Layer 7 of a small transformer language model trained on English Wikipedia (12 layers, counted from 0, width 128).
Take only the direct path to the model's output, skipping the later layers: a vector added to the residual stream pushes a token's score in proportion to its dot product with that token's output vector.

Output vectors of the tokens that the questions are about. A number n stands for (n - 500) times 0.0023.
",": 544,585,522,360,634,670,557,484,500,361,565,497,412,461,520,408,584,429,358,481,503,510,601,549,479,582,522,449,590,543,565,603,444,516,567,420,503,503,527,671,422,515,513,430,505,297,606,391,695,590,479,558,314,451,634,592,422,584,636,541,495,655,619,396,636,536,587,487,465,604,438,624,397,361,650,556,443,405,435,561,571,596,361,515,500,533,558,654,515,460,365,470,476,712,532,606,454,466,437,539,612,518,546,637,481,421,444,583,618,657,556,403,549,503,468,636,566,505,479,478,428,598,678,457,456,477,524,436
" married": 441,329,671,528,406,521,532,348,576,480,508,670,504,449,643,589,345,469,503,493,395,592,473,597,411,520,341,327,381,509,658,266,346,825,253,437,597,325,325,295,673,531,574,594,497,398,422,406,393,565,569,490,488,679,398,454,605,503,413,471,446,478,444,545,581,408,456,651,521,500,305,393,457,483,424,656,452,460,563,558,300,342,553,414,124,772,475,389,641,620,621,433,526,717,558,523,698,450,356,600,347,600,451,245,405,705,469,400,368,346,391,520,596,380,555,423,585,392,546,270,614,207,136,480,500,413,410,856
"ological": 416,367,653,447,374,521,677,423,430,504,263,405,408,332,613,776,395,697,458,416,435,284,425,331,412,557,517,267,418,346,469,293,383,284,591,383,596,476,491,421,401,496,719,509,413,528,289,491,385,385,521,637,552,693,434,705,616,282,248,459,576,561,338,514,477,438,449,578,827,531,555,280,375,697,484,605,313,780,584,750,212,422,571,461,173,385,265,621,824,762,694,563,500,304,613,487,609,624,521,593,623,541,486,315,462,512,563,232,621,280,285,445,706,446,425,369,376,801,527,391,665,444,427,291,343,517,281,664
"min": 655,662,548,483,504,376,509,514,621,549,253,220,444,382,394,553,403,490,381,532,488,586,415,445,381,424,317,228,553,406,555,510,551,596,369,497,378,577,345,344,464,699,568,341,566,564,435,807,482,330,539,733,516,529,603,384,560,540,671,574,637,354,246,430,563,383,514,383,369,517,561,578,357,379,553,579,454,734,574,507,307,290,509,417,521,331,660,538,632,373,396,661,502,133,414,539,408,691,425,672,593,662,520,542,655,382,591,519,504,388,542,655,560,525,466,359,388,356,606,640,643,418,481,396,470,402,381,509
"mer": 475,337,600,590,640,559,466,478,471,432,512,442,595,685,500,747,615,407,803,523,449,534,441,430,318,532,276,307,546,446,588,616,390,504,577,497,391,249,408,612,598,447,511,389,573,445,486,580,768,325,564,509,619,356,421,405,583,540,476,624,638,404,316,386,469,338,543,353,556,435,261,533,375,466,534,446,250,564,554,380,335,660,650,400,262,504,312,631,765,636,550,534,516,433,448,443,640,533,504,477,568,431,807,447,548,451,439,494,434,185,580,579,480,412,509,393,204,308,590,638,717,641,523,363,383,612,424,574
" =": 374,632,613,459,567,527,389,529,373,522,583,743,730,503,461,550,723,664,356,308,535,745,511,631,353,428,485,507,664,411,371,385,597,474,214,632,438,548,482,537,439,497,614,677,361,389,439,365,733,405,703,537,660,577,402,650,336,480,480,561,467,506,361,527,593,468,472,435,784,343,519,542,645,680,513,581,390,517,467,448,655,255,542,717,479,436,338,474,516,485,566,534,534,260,466,506,500,436,670,407,654,510,547,545,384,421,380,586,587,392,371,628,576,681,581,301,293,496,560,328,569,596,447,725,433,327,572,373
")": 466,531,630,515,484,536,420,581,427,377,476,708,530,630,561,420,709,557,275,689,493,331,286,416,514,404,544,563,452,600,393,525,626,589,399,664,470,385,471,514,484,325,307,595,520,365,603,395,571,369,667,446,391,287,551,631,390,460,645,524,455,526,528,514,595,535,525,456,551,430,600,461,510,561,549,465,437,607,442,506,529,419,463,443,569,528,506,640,635,547,424,591,514,539,608,505,392,651,451,410,350,566,534,271,336,347,513,569,679,458,493,597,580,694,327,554,358,381,478,314,486,618,602,584,513,325,472,369
"ship": 570,332,306,383,451,609,318,635,564,580,332,651,698,573,500,337,613,391,568,334,550,444,119,386,457,485,667,593,515,322,618,556,249,496,579,572,618,377,220,394,742,620,399,576,804,405,672,536,529,331,574,799,399,578,250,305,513,391,444,377,786,514,475,495,372,307,412,714,509,515,230,242,293,500,484,566,428,615,465,531,600,542,675,574,154,514,408,473,551,649,534,667,530,402,601,602,414,572,554,483,523,625,509,620,467,557,611,304,415,773,431,438,500,484,551,560,439,593,234,416,777,395,232,466,421,484,192,543
"ible": 435,334,482,596,514,588,402,513,455,634,398,657,444,268,682,678,296,460,394,469,438,454,378,437,265,458,504,526,295,451,615,318,434,419,582,740,559,328,513,249,668,569,789,398,375,326,508,422,582,338,667,432,730,684,322,381,714,224,301,669,296,576,360,810,381,672,470,704,568,255,435,338,692,418,484,374,253,671,320,632,287,456,620,210,623,284,603,677,442,740,348,312,509,636,778,462,496,366,357,455,531,546,595,546,435,428,468,234,602,182,331,452,625,538,569,189,391,636,527,575,619,723,388,579,523,457,320,773
" moved": 360,402,750,579,347,564,448,360,432,397,479,484,494,474,570,699,372,436,500,648,390,551,395,558,366,556,390,430,442,374,621,296,275,702,400,476,562,414,389,431,500,480,532,517,591,410,518,497,453,634,690,467,493,484,441,369,556,594,387,421,559,503,557,410,348,621,453,777,472,504,317,334,473,658,367,578,446,572,547,652,372,388,557,541,399,529,596,400,578,619,713,415,520,574,580,433,724,417,450,688,457,649,510,477,399,598,433,491,391,461,426,343,565,649,572,333,378,423,370,520,637,329,412,428,533,423,570,686
"\"": 414,439,555,635,366,484,506,719,366,506,571,341,609,469,574,430,380,478,416,394,547,323,410,510,434,518,538,507,364,500,653,500,688,462,386,455,520,553,500,353,670,447,490,703,428,417,628,440,500,403,550,366,293,497,578,606,342,378,725,468,320,393,487,684,416,436,410,411,668,375,594,491,496,525,572,394,310,524,487,433,423,463,516,491,536,667,459,544,815,402,469,340,492,467,718,497,528,418,587,535,379,613,562,511,399,454,472,572,746,489,386,364,472,681,441,216,643,337,744,249,485,561,471,661,345,474,304,444
"king": 504,451,458,465,453,355,511,594,591,551,229,571,297,489,594,630,445,594,394,540,240,411,471,469,435,432,492,780,504,541,415,440,496,659,551,469,480,463,362,378,488,421,704,414,579,673,519,552,581,341,248,617,803,730,330,284,572,368,228,581,407,520,443,855,318,436,650,835,500,626,361,562,415,611,689,675,444,674,561,453,618,648,519,583,256,468,400,727,663,399,642,514,526,484,793,621,542,401,839,407,617,664,558,345,453,575,547,383,467,445,505,541,402,699,738,295,369,447,525,604,676,398,145,386,453,555,332,542
"ical": 492,280,457,294,628,690,679,382,422,572,556,422,566,542,560,890,272,551,326,417,500,536,300,382,263,459,513,270,337,416,378,375,491,422,558,452,590,514,318,471,466,570,694,625,461,628,416,496,450,487,641,500,625,664,430,549,548,281,317,580,403,423,306,569,486,429,534,624,752,460,672,352,672,405,492,526,513,600,729,821,268,330,294,636,535,396,440,592,711,559,559,536,496,685,864,430,621,641,563,526,621,516,413,411,496,602,687,356,658,349,436,686,457,401,515,657,202,895,504,492,625,538,464,702,257,516,271,985
"serve": 602,236,477,423,636,434,298,584,445,610,585,538,687,510,588,770,430,528,647,449,508,442,488,393,321,412,336,322,370,500,406,413,546,531,342,724,500,242,312,316,407,553,515,557,726,608,544,399,481,370,538,619,534,633,289,487,376,553,232,418,646,487,187,475,550,483,394,636,534,495,406,562,564,683,386,554,386,718,339,580,583,465,600,324,464,474,243,531,572,422,815,573,513,146,770,458,441,369,500,719,376,654,687,512,503,437,589,538,601,487,594,539,624,571,450,404,464,554,302,670,570,538,549,282,372,422,608,632

Output weights of attention head 1. The head adds the sum of these rows, row i times number i of z. A number n stands for (n - 500) times 0.0012.
o0: 429,484,346,646,589,392,683,503,305,833,689,644,817,514,358,445,201,397,504,86,510,466,441,458,826,637,590,648,354,307,436,415,571,296,409,588,147,663,495,529,680,498,693,386,513,632,426,798,413,493,466,335,381,518,586,564,273,482,519,640,232,637,706,378,564,839,461,394,554,451,437,322,653,628,299,452,527,479,344,281,606,240,645,539,645,689,253,532,286,415,436,343,582,352,653,573,349,428,524,623,625,539,582,718,496,477,692,436,504,558,599,580,515,399,618,368,483,472,610,598,738,409,600,552,398,508,491,466
o1: 503,221,618,374,672,660,458,579,308,737,589,276,376,708,594,634,467,302,489,452,728,445,587,233,729,350,559,707,513,408,562,755,240,649,421,854,732,337,417,391,318,508,551,293,562,435,577,361,345,596,588,578,488,603,561,312,323,549,505,460,431,556,266,470,652,539,621,401,505,554,610,696,484,771,451,444,626,510,300,499,565,568,428,575,355,349,508,459,383,315,199,483,337,120,613,493,349,355,585,713,689,661,347,349,543,546,534,497,474,632,479,620,511,818,350,590,342,635,626,846,145,774,632,690,680,266,492,296
o2: 610,485,562,444,416,630,650,415,440,561,417,536,683,482,546,526,723,523,483,427,454,319,188,461,459,499,379,804,589,524,562,534,378,464,372,382,327,543,423,614,526,497,363,418,390,524,415,454,302,747,417,410,370,265,449,568,773,669,421,561,523,632,347,520,681,398,493,574,601,382,621,416,433,525,604,389,513,439,358,286,654,624,706,255,300,509,388,407,309,407,639,663,575,665,417,535,709,399,637,577,605,405,456,411,444,619,552,323,453,515,423,786,903,454,616,435,359,413,564,369,575,463,502,304,600,446,633,475
o3: 759,380,386,297,528,642,556,587,551,535,421,500,461,523,485,475,464,639,464,497,591,845,627,435,510,414,575,396,528,368,572,399,465,548,419,511,353,485,334,461,496,519,508,513,240,633,562,506,312,628,381,504,389,609,477,277,655,537,438,605,512,473,409,544,413,546,423,549,472,453,688,321,205,395,289,312,582,497,574,695,499,539,597,617,261,406,754,609,174,384,473,453,622,567,272,447,782,444,331,417,496,452,530,350,527,312,552,449,516,383,498,533,665,582,591,364,477,394,568,613,470,328,476,348,593,527,428,593
o4: 645,623,676,497,453,305,466,471,383,283,716,349,473,345,355,563,472,386,298,328,351,160,257,390,536,508,397,711,551,457,578,466,633,583,600,343,481,671,524,338,367,491,454,530,497,364,448,426,255,435,444,514,659,452,455,611,492,265,619,327,652,484,707,531,464,443,455,705,492,417,476,299,517,248,637,664,301,609,710,474,407,519,527,324,637,542,408,358,596,595,341,407,548,540,317,404,825,711,562,723,341,768,846,632,519,333,582,641,505,469,491,321,589,429,663,451,670,457,510,520,591,351,449,399,508,499,359,448
o5: 556,673,611,308,443,639,521,577,493,603,491,623,301,459,433,408,460,423,501,364,466,506,416,386,344,930,425,638,514,305,556,485,523,494,472,491,487,460,421,408,451,430,534,574,585,448,644,743,451,385,399,617,542,455,613,375,555,203,769,652,421,507,311,870,512,627,684,620,584,435,644,645,430,635,791,143,485,467,424,709,166,583,324,551,657,403,671,180,485,403,509,507,316,354,503,537,476,611,267,372,532,502,594,478,343,452,337,455,741,444,464,435,221,565,458,615,346,429,394,571,320,595,439,546,504,608,294,403
o6: 567,674,330,562,573,535,506,675,387,568,609,460,478,431,545,531,515,384,413,413,502,596,497,465,368,448,533,499,496,602,612,577,627,514,562,492,674,484,698,547,587,445,462,578,389,617,464,414,549,224,609,408,528,530,520,625,326,223,626,420,578,491,821,674,300,469,320,417,789,519,731,589,491,462,507,45,546,376,462,687,490,765,430,606,468,500,544,457,472,662,502,311,217,221,422,513,633,547,546,225,625,558,535,486,487,558,446,354,677,160,244,511,470,484,422,427,498,582,640,686,763,397,571,293,370,326,537,377
o7: 466,587,696,407,442,447,930,595,377,549,639,630,375,569,545,397,372,489,780,497,526,682,304,520,658,528,484,539,717,409,511,491,794,621,367,595,548,406,638,512,354,158,689,438,416,557,792,781,423,738,374,353,451,445,352,567,576,572,439,405,647,411,350,747,729,592,619,679,420,576,484,407,434,622,741,409,360,551,601,426,392,400,440,424,512,488,594,497,531,489,657,308,379,539,521,510,645,588,606,417,300,281,615,296,734,531,439,540,200,540,257,474,628,574,700,699,487,335,615,617,580,449,375,484,320,458,708,518
o8: 445,446,584,666,441,593,436,273,349,318,543,482,464,473,684,579,566,556,440,603,549,359,531,771,677,662,441,329,272,653,607,593,445,671,549,409,457,512,386,354,472,617,346,301,465,511,638,489,511,622,483,437,448,454,537,576,320,465,589,346,579,482,352,263,422,284,626,520,295,866,679,580,265,621,703,571,695,424,649,477,575,668,517,522,576,588,415,771,388,501,478,659,199,482,637,321,558,661,419,570,585,395,275,387,505,425,450,457,461,295,361,653,521,515,508,395,636,406,528,474,476,596,709,397,583,549,489,351
o9: 274,382,452,274,547,683,646,431,400,462,466,468,468,535,622,588,513,545,513,430,459,629,484,564,567,666,605,510,634,439,317,486,436,458,816,274,888,381,565,677,626,480,386,473,671,433,390,408,509,490,475,523,257,428,532,464,568,695,366,554,515,538,532,591,630,503,537,348,418,595,202,422,311,419,530,359,680,750,753,588,502,609,490,558,454,645,608,679,322,682,753,579,563,426,639,456,502,543,446,431,461,572,405,472,560,497,456,678,598,542,394,446,589,508,520,455,409,417,424,738,563,640,666,162,427,688,492,469
o10: 437,385,565,525,410,531,425,422,600,573,354,304,446,545,470,275,438,448,700,596,363,682,492,357,770,544,714,712,412,594,548,352,446,524,756,561,397,418,300,451,340,532,311,400,539,593,436,682,722,439,379,483,511,675,325,552,486,592,509,527,582,475,524,487,682,633,419,465,620,324,615,583,358,401,487,572,554,674,534,581,247,588,579,452,548,594,740,359,501,682,265,786,695,522,538,527,163,634,441,828,553,636,334,770,531,241,539,614,399,521,550,333,589,407,656,669,615,347,664,559,422,583,595,652,599,219,635,298
o11: 361,492,508,529,705,720,615,423,454,690,580,296,605,324,475,653,504,487,414,272,537,442,598,286,338,431,559,422,477,283,473,394,266,487,599,476,297,653,473,503,506,503,676,596,376,293,313,585,281,404,600,234,482,668,510,411,625,475,559,336,245,539,434,410,299,550,459,309,625,451,244,596,507,686,155,28,620,522,433,422,382,556,651,630,504,539,701,504,348,433,663,213,325,351,542,475,507,478,639,443,500,582,228,688,525,517,281,714,582,443,438,501,464,419,487,326,630,496,592,663,562,509,643,319,435,533,443,510
o12: 497,683,359,346,489,589,559,667,578,655,515,86,375,367,766,454,387,516,587,462,439,629,664,509,416,344,508,700,381,488,483,700,366,397,466,260,462,567,517,612,696,577,590,578,403,601,531,758,592,450,301,357,507,592,526,531,671,505,435,480,394,442,378,546,367,475,706,557,556,502,723,485,353,331,340,455,784,528,401,531,441,485,676,610,482,759,551,383,574,430,541,597,514,534,406,476,460,389,458,491,460,463,257,643,440,519,308,478,671,461,715,558,352,343,541,353,666,358,335,471,434,224,487,440,396,501,462,827
o13: 613,586,544,466,345,531,550,423,558,638,576,613,413,712,342,669,666,548,541,558,371,421,450,830,499,488,665,473,551,360,446,345,193,404,406,627,375,473,644,685,597,372,680,807,428,729,386,471,727,215,454,500,572,562,235,617,608,446,250,453,679,622,132,445,660,613,406,514,443,439,526,436,699,540,528,466,491,574,545,733,447,397,409,576,449,413,646,866,330,477,366,674,607,688,461,621,604,389,299,554,343,485,539,389,364,549,468,447,712,528,507,544,419,427,569,550,350,413,541,489,411,491,560,423,342,532,580,495
o14: 298,317,473,374,672,528,712,542,630,544,517,436,448,763,897,486,756,396,827,545,358,200,590,364,465,308,366,373,552,355,516,304,665,397,509,690,378,573,669,449,597,624,476,503,709,388,506,561,307,576,524,472,322,288,561,410,599,767,588,426,778,469,323,345,480,584,564,499,412,543,700,446,362,544,587,774,304,703,405,479,558,354,675,577,689,569,355,595,481,397,336,292,759,227,710,482,711,321,399,860,524,578,490,604,380,504,646,417,332,517,583,646,423,617,453,422,322,422,491,522,562,150,544,598,497,627,632,361
o15: 556,475,467,577,551,521,540,413,406,697,663,558,184,624,584,219,457,355,582,350,446,339,551,336,604,532,535,500,613,481,665,617,520,312,671,600,662,380,491,577,302,530,344,487,650,653,487,663,495,209,304,379,414,475,363,425,704,692,614,428,372,446,606,543,251,484,353,541,416,416,579,646,732,551,424,218,328,487,454,579,441,516,283,699,561,517,404,616,551,511,473,395,513,326,624,669,606,457,446,341,632,828,574,426,541,542,213,587,763,372,654,345,512,544,400,466,696,582,575,559,336,520,669,476,518,674,411,608
o16: 440,466,437,388,553,312,609,617,590,624,509,402,551,518,502,314,506,695,400,561,565,539,709,431,472,520,431,533,712,413,769,296,528,364,494,428,555,550,381,223,492,786,440,446,590,448,460,308,218,358,561,533,543,408,480,543,607,232,420,511,465,499,234,596,431,339,422,497,599,450,514,536,424,335,647,634,550,379,500,453,600,559,719,405,532,441,557,541,640,435,454,519,607,561,653,414,393,709,585,319,284,279,599,614,352,673,507,485,531,541,484,512,683,485,492,231,453,380,505,540,805,442,428,463,479,517,538,575
o17: 513,382,439,562,557,472,490,704,327,430,476,508,560,574,565,779,501,278,435,426,310,401,394,459,578,639,441,533,337,618,684,633,558,580,437,301,599,458,238,694,545,568,656,398,696,685,304,594,389,402,567,415,525,591,186,756,447,725,454,404,452,620,501,660,582,294,514,608,559,460,494,411,555,533,468,320,429,546,656,478,503,450,316,462,561,534,87,456,496,398,456,246,427,465,452,387,571,402,559,339,602,590,471,640,652,484,428,473,365,480,454,515,647,500,584,611,575,527,692,838,453,546,392,435,485,730,521,462
o18: 565,675,246,495,703,360,468,383,483,338,613,528,484,372,517,385,265,334,660,586,422,576,652,455,374,613,88,525,297,358,731,217,298,470,510,561,344,780,712,672,646,485,577,536,639,635,819,525,218,667,440,486,572,540,608,313,563,599,232,525,344,445,656,553,210,436,826,486,400,522,410,665,478,363,342,407,333,722,398,460,544,343,356,728,356,417,742,429,531,258,538,712,607,493,417,251,370,558,410,564,640,479,661,848,467,595,407,466,529,395,873,481,416,418,529,524,702,497,332,528,271,325,443,344,320,564,379,781
o19: 485,481,493,338,493,634,476,664,624,465,539,562,532,461,309,583,520,732,533,591,306,414,679,437,436,627,458,361,615,482,653,395,654,546,172,447,601,733,347,665,544,371,611,213,675,617,720,478,337,296,717,764,363,250,740,518,715,456,564,268,317,586,403,549,529,623,375,424,430,483,471,801,519,419,573,566,452,702,710,642,586,237,662,382,471,454,520,384,427,567,513,576,586,416,465,484,430,560,639,474,526,487,633,375,457,345,410,522,344,420,352,234,303,506,310,419,388,473,648,325,174,576,408,659,502,441,663,537
o20: 550,784,504,479,348,646,689,375,445,514,512,564,642,660,502,416,301,525,463,540,567,673,501,397,596,286,498,561,550,629,191,546,430,621,564,535,544,527,565,509,489,359,526,802,672,630,513,583,364,652,340,605,481,500,549,548,243,474,575,380,464,451,606,486,494,467,458,491,784,527,505,521,534,566,447,553,429,509,485,598,416,203,397,740,438,429,367,558,239,508,539,688,265,463,591,516,505,669,443,273,561,576,476,352,533,317,421,452,478,469,143,496,596,363,787,555,550,587,572,352,453,306,292,437,620,422,722,317
o21: 583,573,330,461,339,354,270,549,547,520,538,438,664,472,504,369,367,285,416,302,475,330,446,470,551,480,267,606,345,468,446,742,582,650,567,432,535,713,357,512,504,436,441,493,423,593,575,448,357,490,567,579,351,597,451,736,406,254,620,676,410,627,627,475,485,366,533,536,477,501,598,383,420,283,657,392,397,449,603,599,308,407,673,852,720,600,349,309,528,394,547,668,693,380,571,560,625,385,782,491,269,498,434,672,585,638,380,649,633,537,389,621,817,397,352,384,473,281,553,572,283,380,466,562,464,623,229,436
o22: 455,565,657,560,618,496,568,403,504,459,560,405,327,574,576,564,590,466,469,592,593,468,420,624,448,354,462,285,417,600,418,542,580,437,594,505,657,668,496,398,313,458,420,457,496,725,612,370,447,438,607,373,474,621,281,469,181,473,672,646,561,334,49,578,313,378,697,395,519,453,578,597,657,478,382,389,332,493,583,773,651,532,366,241,561,269,459,427,318,453,523,538,742,582,466,519,475,359,512,490,575,402,416,586,543,617,510,502,451,400,516,731,534,408,473,374,621,618,490,667,625,741,502,543,674,601,654,174
o23: 511,712,411,660,203,456,419,291,485,397,259,486,312,675,362,484,247,336,399,527,647,312,470,377,564,572,432,443,427,146,458,479,456,560,594,354,621,633,411,412,536,464,418,519,521,636,585,577,505,515,577,293,373,514,314,583,351,352,741,585,655,573,355,471,638,524,593,380,447,433,494,319,531,666,532,628,227,592,435,807,610,460,541,765,476,621,459,418,450,546,497,452,736,617,634,455,245,572,509,435,595,739,702,489,649,477,350,423,398,279,641,318,625,646,696,698,646,341,824,426,468,577,457,514,422,292,579,480
o24: 603,767,660,456,505,471,462,712,555,554,530,395,488,371,451,422,516,585,458,561,439,369,410,356,633,181,700,421,522,439,698,479,449,293,507,460,382,475,333,195,501,615,527,500,570,494,620,395,525,499,550,381,488,590,712,842,567,495,798,357,509,673,787,463,260,514,471,353,673,648,612,532,590,610,374,296,646,652,611,641,536,634,371,557,494,581,459,853,587,300,399,505,414,256,331,213,694,563,592,764,568,632,434,232,593,372,517,575,787,538,481,557,444,403,395,400,555,726,361,430,433,709,632,612,486,334,337,479
o25: 302,634,291,512,542,300,614,583,486,467,694,483,579,502,430,328,724,407,301,445,451,346,428,203,214,478,263,449,670,497,674,555,700,537,686,593,460,508,396,486,751,674,407,514,466,343,452,591,421,475,414,484,352,249,459,769,598,104,617,550,633,329,530,415,496,339,362,706,340,390,670,415,646,549,415,331,505,461,425,602,312,563,457,577,269,489,316,480,392,465,380,595,293,494,646,727,403,492,779,652,432,793,368,447,571,492,454,324,438,473,292,486,452,566,596,538,415,452,568,626,729,538,553,729,609,492,586,424
o26: 470,560,526,536,592,368,546,538,378,522,494,564,676,584,553,408,505,676,348,515,400,15,559,481,476,178,547,399,573,563,384,390,720,434,540,591,575,523,608,464,702,663,477,608,553,565,551,805,706,431,312,586,334,442,447,588,263,408,685,578,523,468,456,723,608,613,482,516,561,442,647,241,587,579,676,584,347,450,269,717,576,199,642,432,389,290,408,768,585,266,478,398,352,517,885,358,373,249,525,542,725,387,358,502,618,622,463,367,556,591,513,684,488,721,391,321,726,459,521,372,546,670,635,502,144,685,326,455
o27: 334,473,368,496,524,474,562,424,396,494,537,543,537,409,513,253,512,544,508,444,679,487,481,404,364,274,494,567,652,277,502,349,732,574,658,354,371,392,458,718,621,520,452,617,701,222,449,548,672,698,413,535,476,382,436,836,556,614,207,586,601,520,447,215,578,664,455,641,660,427,367,563,552,657,442,342,590,431,334,394,292,376,585,622,632,224,671,27,519,583,577,559,735,502,532,710,383,620,280,360,109,596,243,336,467,652,473,539,717,696,549,476,569,627,414,592,345,497,545,707,307,599,528,562,304,429,619,524
o28: 311,401,705,503,586,567,472,557,465,328,608,523,413,505,543,351,518,445,553,340,503,656,668,660,627,499,564,333,516,546,646,469,562,520,335,472,377,594,404,653,653,584,435,459,329,625,239,582,176,310,479,537,403,479,425,404,375,432,568,261,504,323,562,623,333,630,327,590,405,494,454,400,363,626,398,612,437,257,540,447,278,529,623,405,414,549,291,722,179,470,518,534,435,516,576,482,583,555,502,572,639,621,544,607,580,512,417,365,387,563,507,509,618,487,870,447,509,690,404,523,701,395,621,424,544,483,438,498
o29: 623,708,616,529,449,415,426,398,432,459,547,545,496,435,596,566,588,496,668,470,560,509,433,386,368,654,486,464,342,603,393,420,466,383,378,570,508,486,500,714,420,274,501,474,239,646,644,528,559,623,436,478,630,535,397,484,555,492,369,688,621,282,529,618,460,573,548,485,477,562,672,433,669,408,544,333,556,455,408,633,340,514,288,447,603,342,493,836,697,629,383,557,401,509,708,809,700,600,677,538,470,638,394,703,681,244,406,320,283,518,525,543,474,603,495,409,355,556,552,528,768,439,422,602,479,626,690,459
o30: 457,434,394,417,286,262,600,641,291,420,360,592,440,543,499,663,579,717,683,563,763,471,564,625,309,501,443,381,540,438,472,628,527,477,385,499,601,589,585,574,512,596,533,641,507,386,445,164,705,558,305,567,502,526,730,534,299,427,783,670,479,618,504,656,342,439,581,565,336,594,500,433,382,373,634,590,504,329,599,516,547,519,652,423,446,325,486,251,530,245,512,521,363,340,533,534,403,464,422,390,734,574,556,529,410,635,400,472,475,540,523,425,281,646,359,559,217,477,599,549,489,645,322,275,373,505,573,337
o31: 621,478,581,422,319,279,400,644,462,638,443,590,549,649,484,548,524,644,628,578,711,260,568,493,641,558,525,398,328,395,337,456,618,482,347,499,436,647,538,162,314,507,489,626,510,549,590,301,405,431,456,321,384,569,426,525,327,188,409,579,573,404,563,560,384,521,652,492,420,343,605,495,514,413,410,553,413,470,344,546,458,682,693,139,512,246,640,411,409,312,515,504,548,271,376,640,523,373,629,508,545,481,429,595,405,192,468,590,793,680,527,450,666,544,489,509,488,445,514,532,551,505,431,384,622,555,610,305

Each question shows a token from some text and the vector z that the head gathered there. A number n stands for (n - 500) times 0.0031.

"s": 546,524,396,468,391,511,489,548,544,510,491,510,547,414,517,429,523,507,494,513,556,532,507,428,496,496,370,550,566,547,557,485
Which of these tokens does it push down most? "ible"

"ri": 705,527,289,553,416,613,420,580,674,551,478,618,527,415,529,556,683,557,481,525,594,493,478,507,562,704,478,425,396,578,535,477
Which of these tokens does it push up most? "\""

"d": 524,538,391,520,477,551,468,538,502,537,543,518,530,464,465,532,492,475,510,529,510,466,531,456,531,531,496,493,509,505,539,489
Which of these tokens does it push down most? " married"

" with": 461,508,464,615,565,371,498,439,496,605,584,491,498,449,549,506,541,562,469,383,506,442,434,422,438,508,526,514,546,498,513,533
Which of these tokens does it push up most? "ship"

" to": 369,535,341,634,463,548,543,531,711,523,487,561,411,541,513,503,530,590,377,585,509,458,535,515,509,525,519,472,486,650,367,480
Which of these tokens does it push down most? "ship"

"ook": 560,308,218,575,488,464,562,828,538,694,734,614,478,429,643,345,697,465,515,564,524,830,463,277,619,606,391,400,458,584,543,485
Which of these tokens does it push up most? "min"

"or": 487,532,267,749,481,551,402,415,444,482,667,482,447,532,590,414,512,526,320,528,505,564,492,377,457,463,239,520,598,641,648,398
Which two tokens does it push up most, strongest first? "min", " moved"

"by": 517,276,589,489,446,528,520,433,860,638,527,545,554,494,399,498,587,625,557,422,468,446,422,569,389,533,467,516,411,651,649,452
Which of these tokens does it push up most? "mer"

"ative": 299,429,401,564,441,599,398,497,798,540,394,579,475,749,361,389,608,536,250,574,467,575,473,651,562,501,627,414,658,795,490,485
Which two tokens does it push up most, strongest first? "ological", "ical"

"ue": 542,399,429,580,568,530,467,394,370,529,597,457,595,512,578,508,504,473,364,533,618,475,421,434,549,552,356,487,498,547,668,525
Which of these tokens does it push up most? "ship"

" D": 470,560,404,492,440,522,507,539,460,511,536,488,503,471,509,494,474,458,497,515,538,479,495,486,473,524,481,515,551,521,534,481
Which of these tokens does it push down most? "ological"

" of": 445,361,376,652,451,608,441,508,539,577,512,675,266,506,602,365,554,618,471,568,589,424,355,471,402,599,591,336,384,515,547,630
Which of these tokens does it push up most? "ological"

"ric": 605,628,450,497,440,460,489,544,469,555,581,576,476,433,560,425,605,597,466,427,544,457,434,472,548,507,508,487,391,555,621,544
Which of these tokens does it push up most? "serve"

"ed": 394,553,414,490,393,462,496,486,622,436,494,552,530,585,335,378,592,490,597,400,505,555,489,491,569,563,468,471,483,482,530,369
Which three tokens does it push up most, strongest first? "ical", " married", ","

"|": 477,503,460,462,413,468,556,485,631,462,414,440,631,397,365,375,407,488,576,522,534,611,654,469,523,414,363,728,426,431,512,469
Which of these tokens does it push down most? "ible"

"lect": 604,687,430,427,387,439,314,609,464,556,584,736,528,359,608,474,676,671,567,312,552,364,399,501,742,438,624,418,235,549,656,710
Which two tokens does it push up most, strongest first? "serve", "\""

" Mi": 475,557,443,515,441,532,564,487,401,500,504,510,522,486,488,431,499,475,419,508,558,493,444,451,446,502,438,522,596,566,554,464
Which of these tokens does it push down most? "\""

" in": 463,530,408,572,449,518,599,485,469,541,611,539,460,476,428,500,447,453,564,488,536,476,478,434,431,475,540,491,566,479,465,438
Which three tokens does it push up most, strongest first? "ible", ",", "ical"

"ge": 521,602,384,516,413,467,516,464,582,528,438,516,655,539,382,506,462,464,424,484,528,523,365,494,548,536,444,554,512,526,606,476
Which three tokens does it push up most, strongest first? ",", "ical", " ="

"c": 500,562,464,500,434,516,550,477,467,471,487,527,519,484,479,474,533,502,409,484,525,467,444,476,465,488,467,513,539,580,537,461
Which of these tokens does it push down most? "min"

" ": 612,549,579,620,449,533,679,479,608,707,480,621,365,435,372,471,443,571,322,437,519,420,599,671,622,610,428,477,512,467,611,332
Which of these tokens does it push up most? "ological"

" |": 542,429,517,642,464,548,465,543,600,569,446,532,388,555,468,450,594,573,492,494,480,396,367,464,440,448,628,357,317,590,522,604
Which three tokens does it push up most, strongest first? "king", "ible", "ological"

"n": 511,358,238,455,397,446,443,657,574,514,579,523,597,790,445,531,545,539,381,654,356,455,472,573,560,557,499,608,554,724,625,433
Which of these tokens does it push up most? "ical"

"}": 652,628,389,555,504,555,458,493,682,163,526,546,542,507,391,667,442,572,447,513,429,428,412,492,499,603,581,448,373,628,712,579
Which of these tokens does it push up most? "\""

"ter": 471,466,506,499,438,508,575,476,602,509,488,490,549,462,434,456,529,515,466,487,511,467,470,472,462,484,442,574,476,577,570,475
Which of these tokens does it push up most? "mer"

" 3": 442,521,503,486,436,519,531,479,539,443,386,520,487,470,517,432,382,352,441,495,480,538,649,627,504,408,330,491,420,422,465,538
Which of these tokens does it push up most? ")"

"im": 742,546,294,511,316,661,457,295,483,378,560,490,513,496,485,538,574,657,448,535,394,364,424,543,346,521,551,542,327,514,458,424
Which of these tokens does it push up most? "ible"

" ch": 548,603,426,546,477,468,551,486,458,537,520,451,489,441,473,498,542,453,464,457,555,512,455,484,466,507,412,545,519,530,595,461
Which three tokens does it push up most, strongest first? "ship", " =", ","

"oc": 550,339,698,617,361,515,263,474,500,555,371,119,372,645,206,398,683,598,543,683,489,572,523,423,671,576,577,499,544,457,543,546
Which of these tokens does it push up most? " married"

"k": 565,529,594,548,384,656,562,576,565,447,402,545,429,618,508,513,588,574,428,484,439,309,372,609,457,410,666,420,363,652,520,541
Which two tokens does it push up most, strongest first? "ible", "king"

" p": 521,536,389,548,424,470,441,571,574,577,548,477,413,528,447,594,442,427,527,480,526,464,481,455,492,477,515,450,555,483,541,556
Which two tokens does it push up most, strongest first? ",", "serve"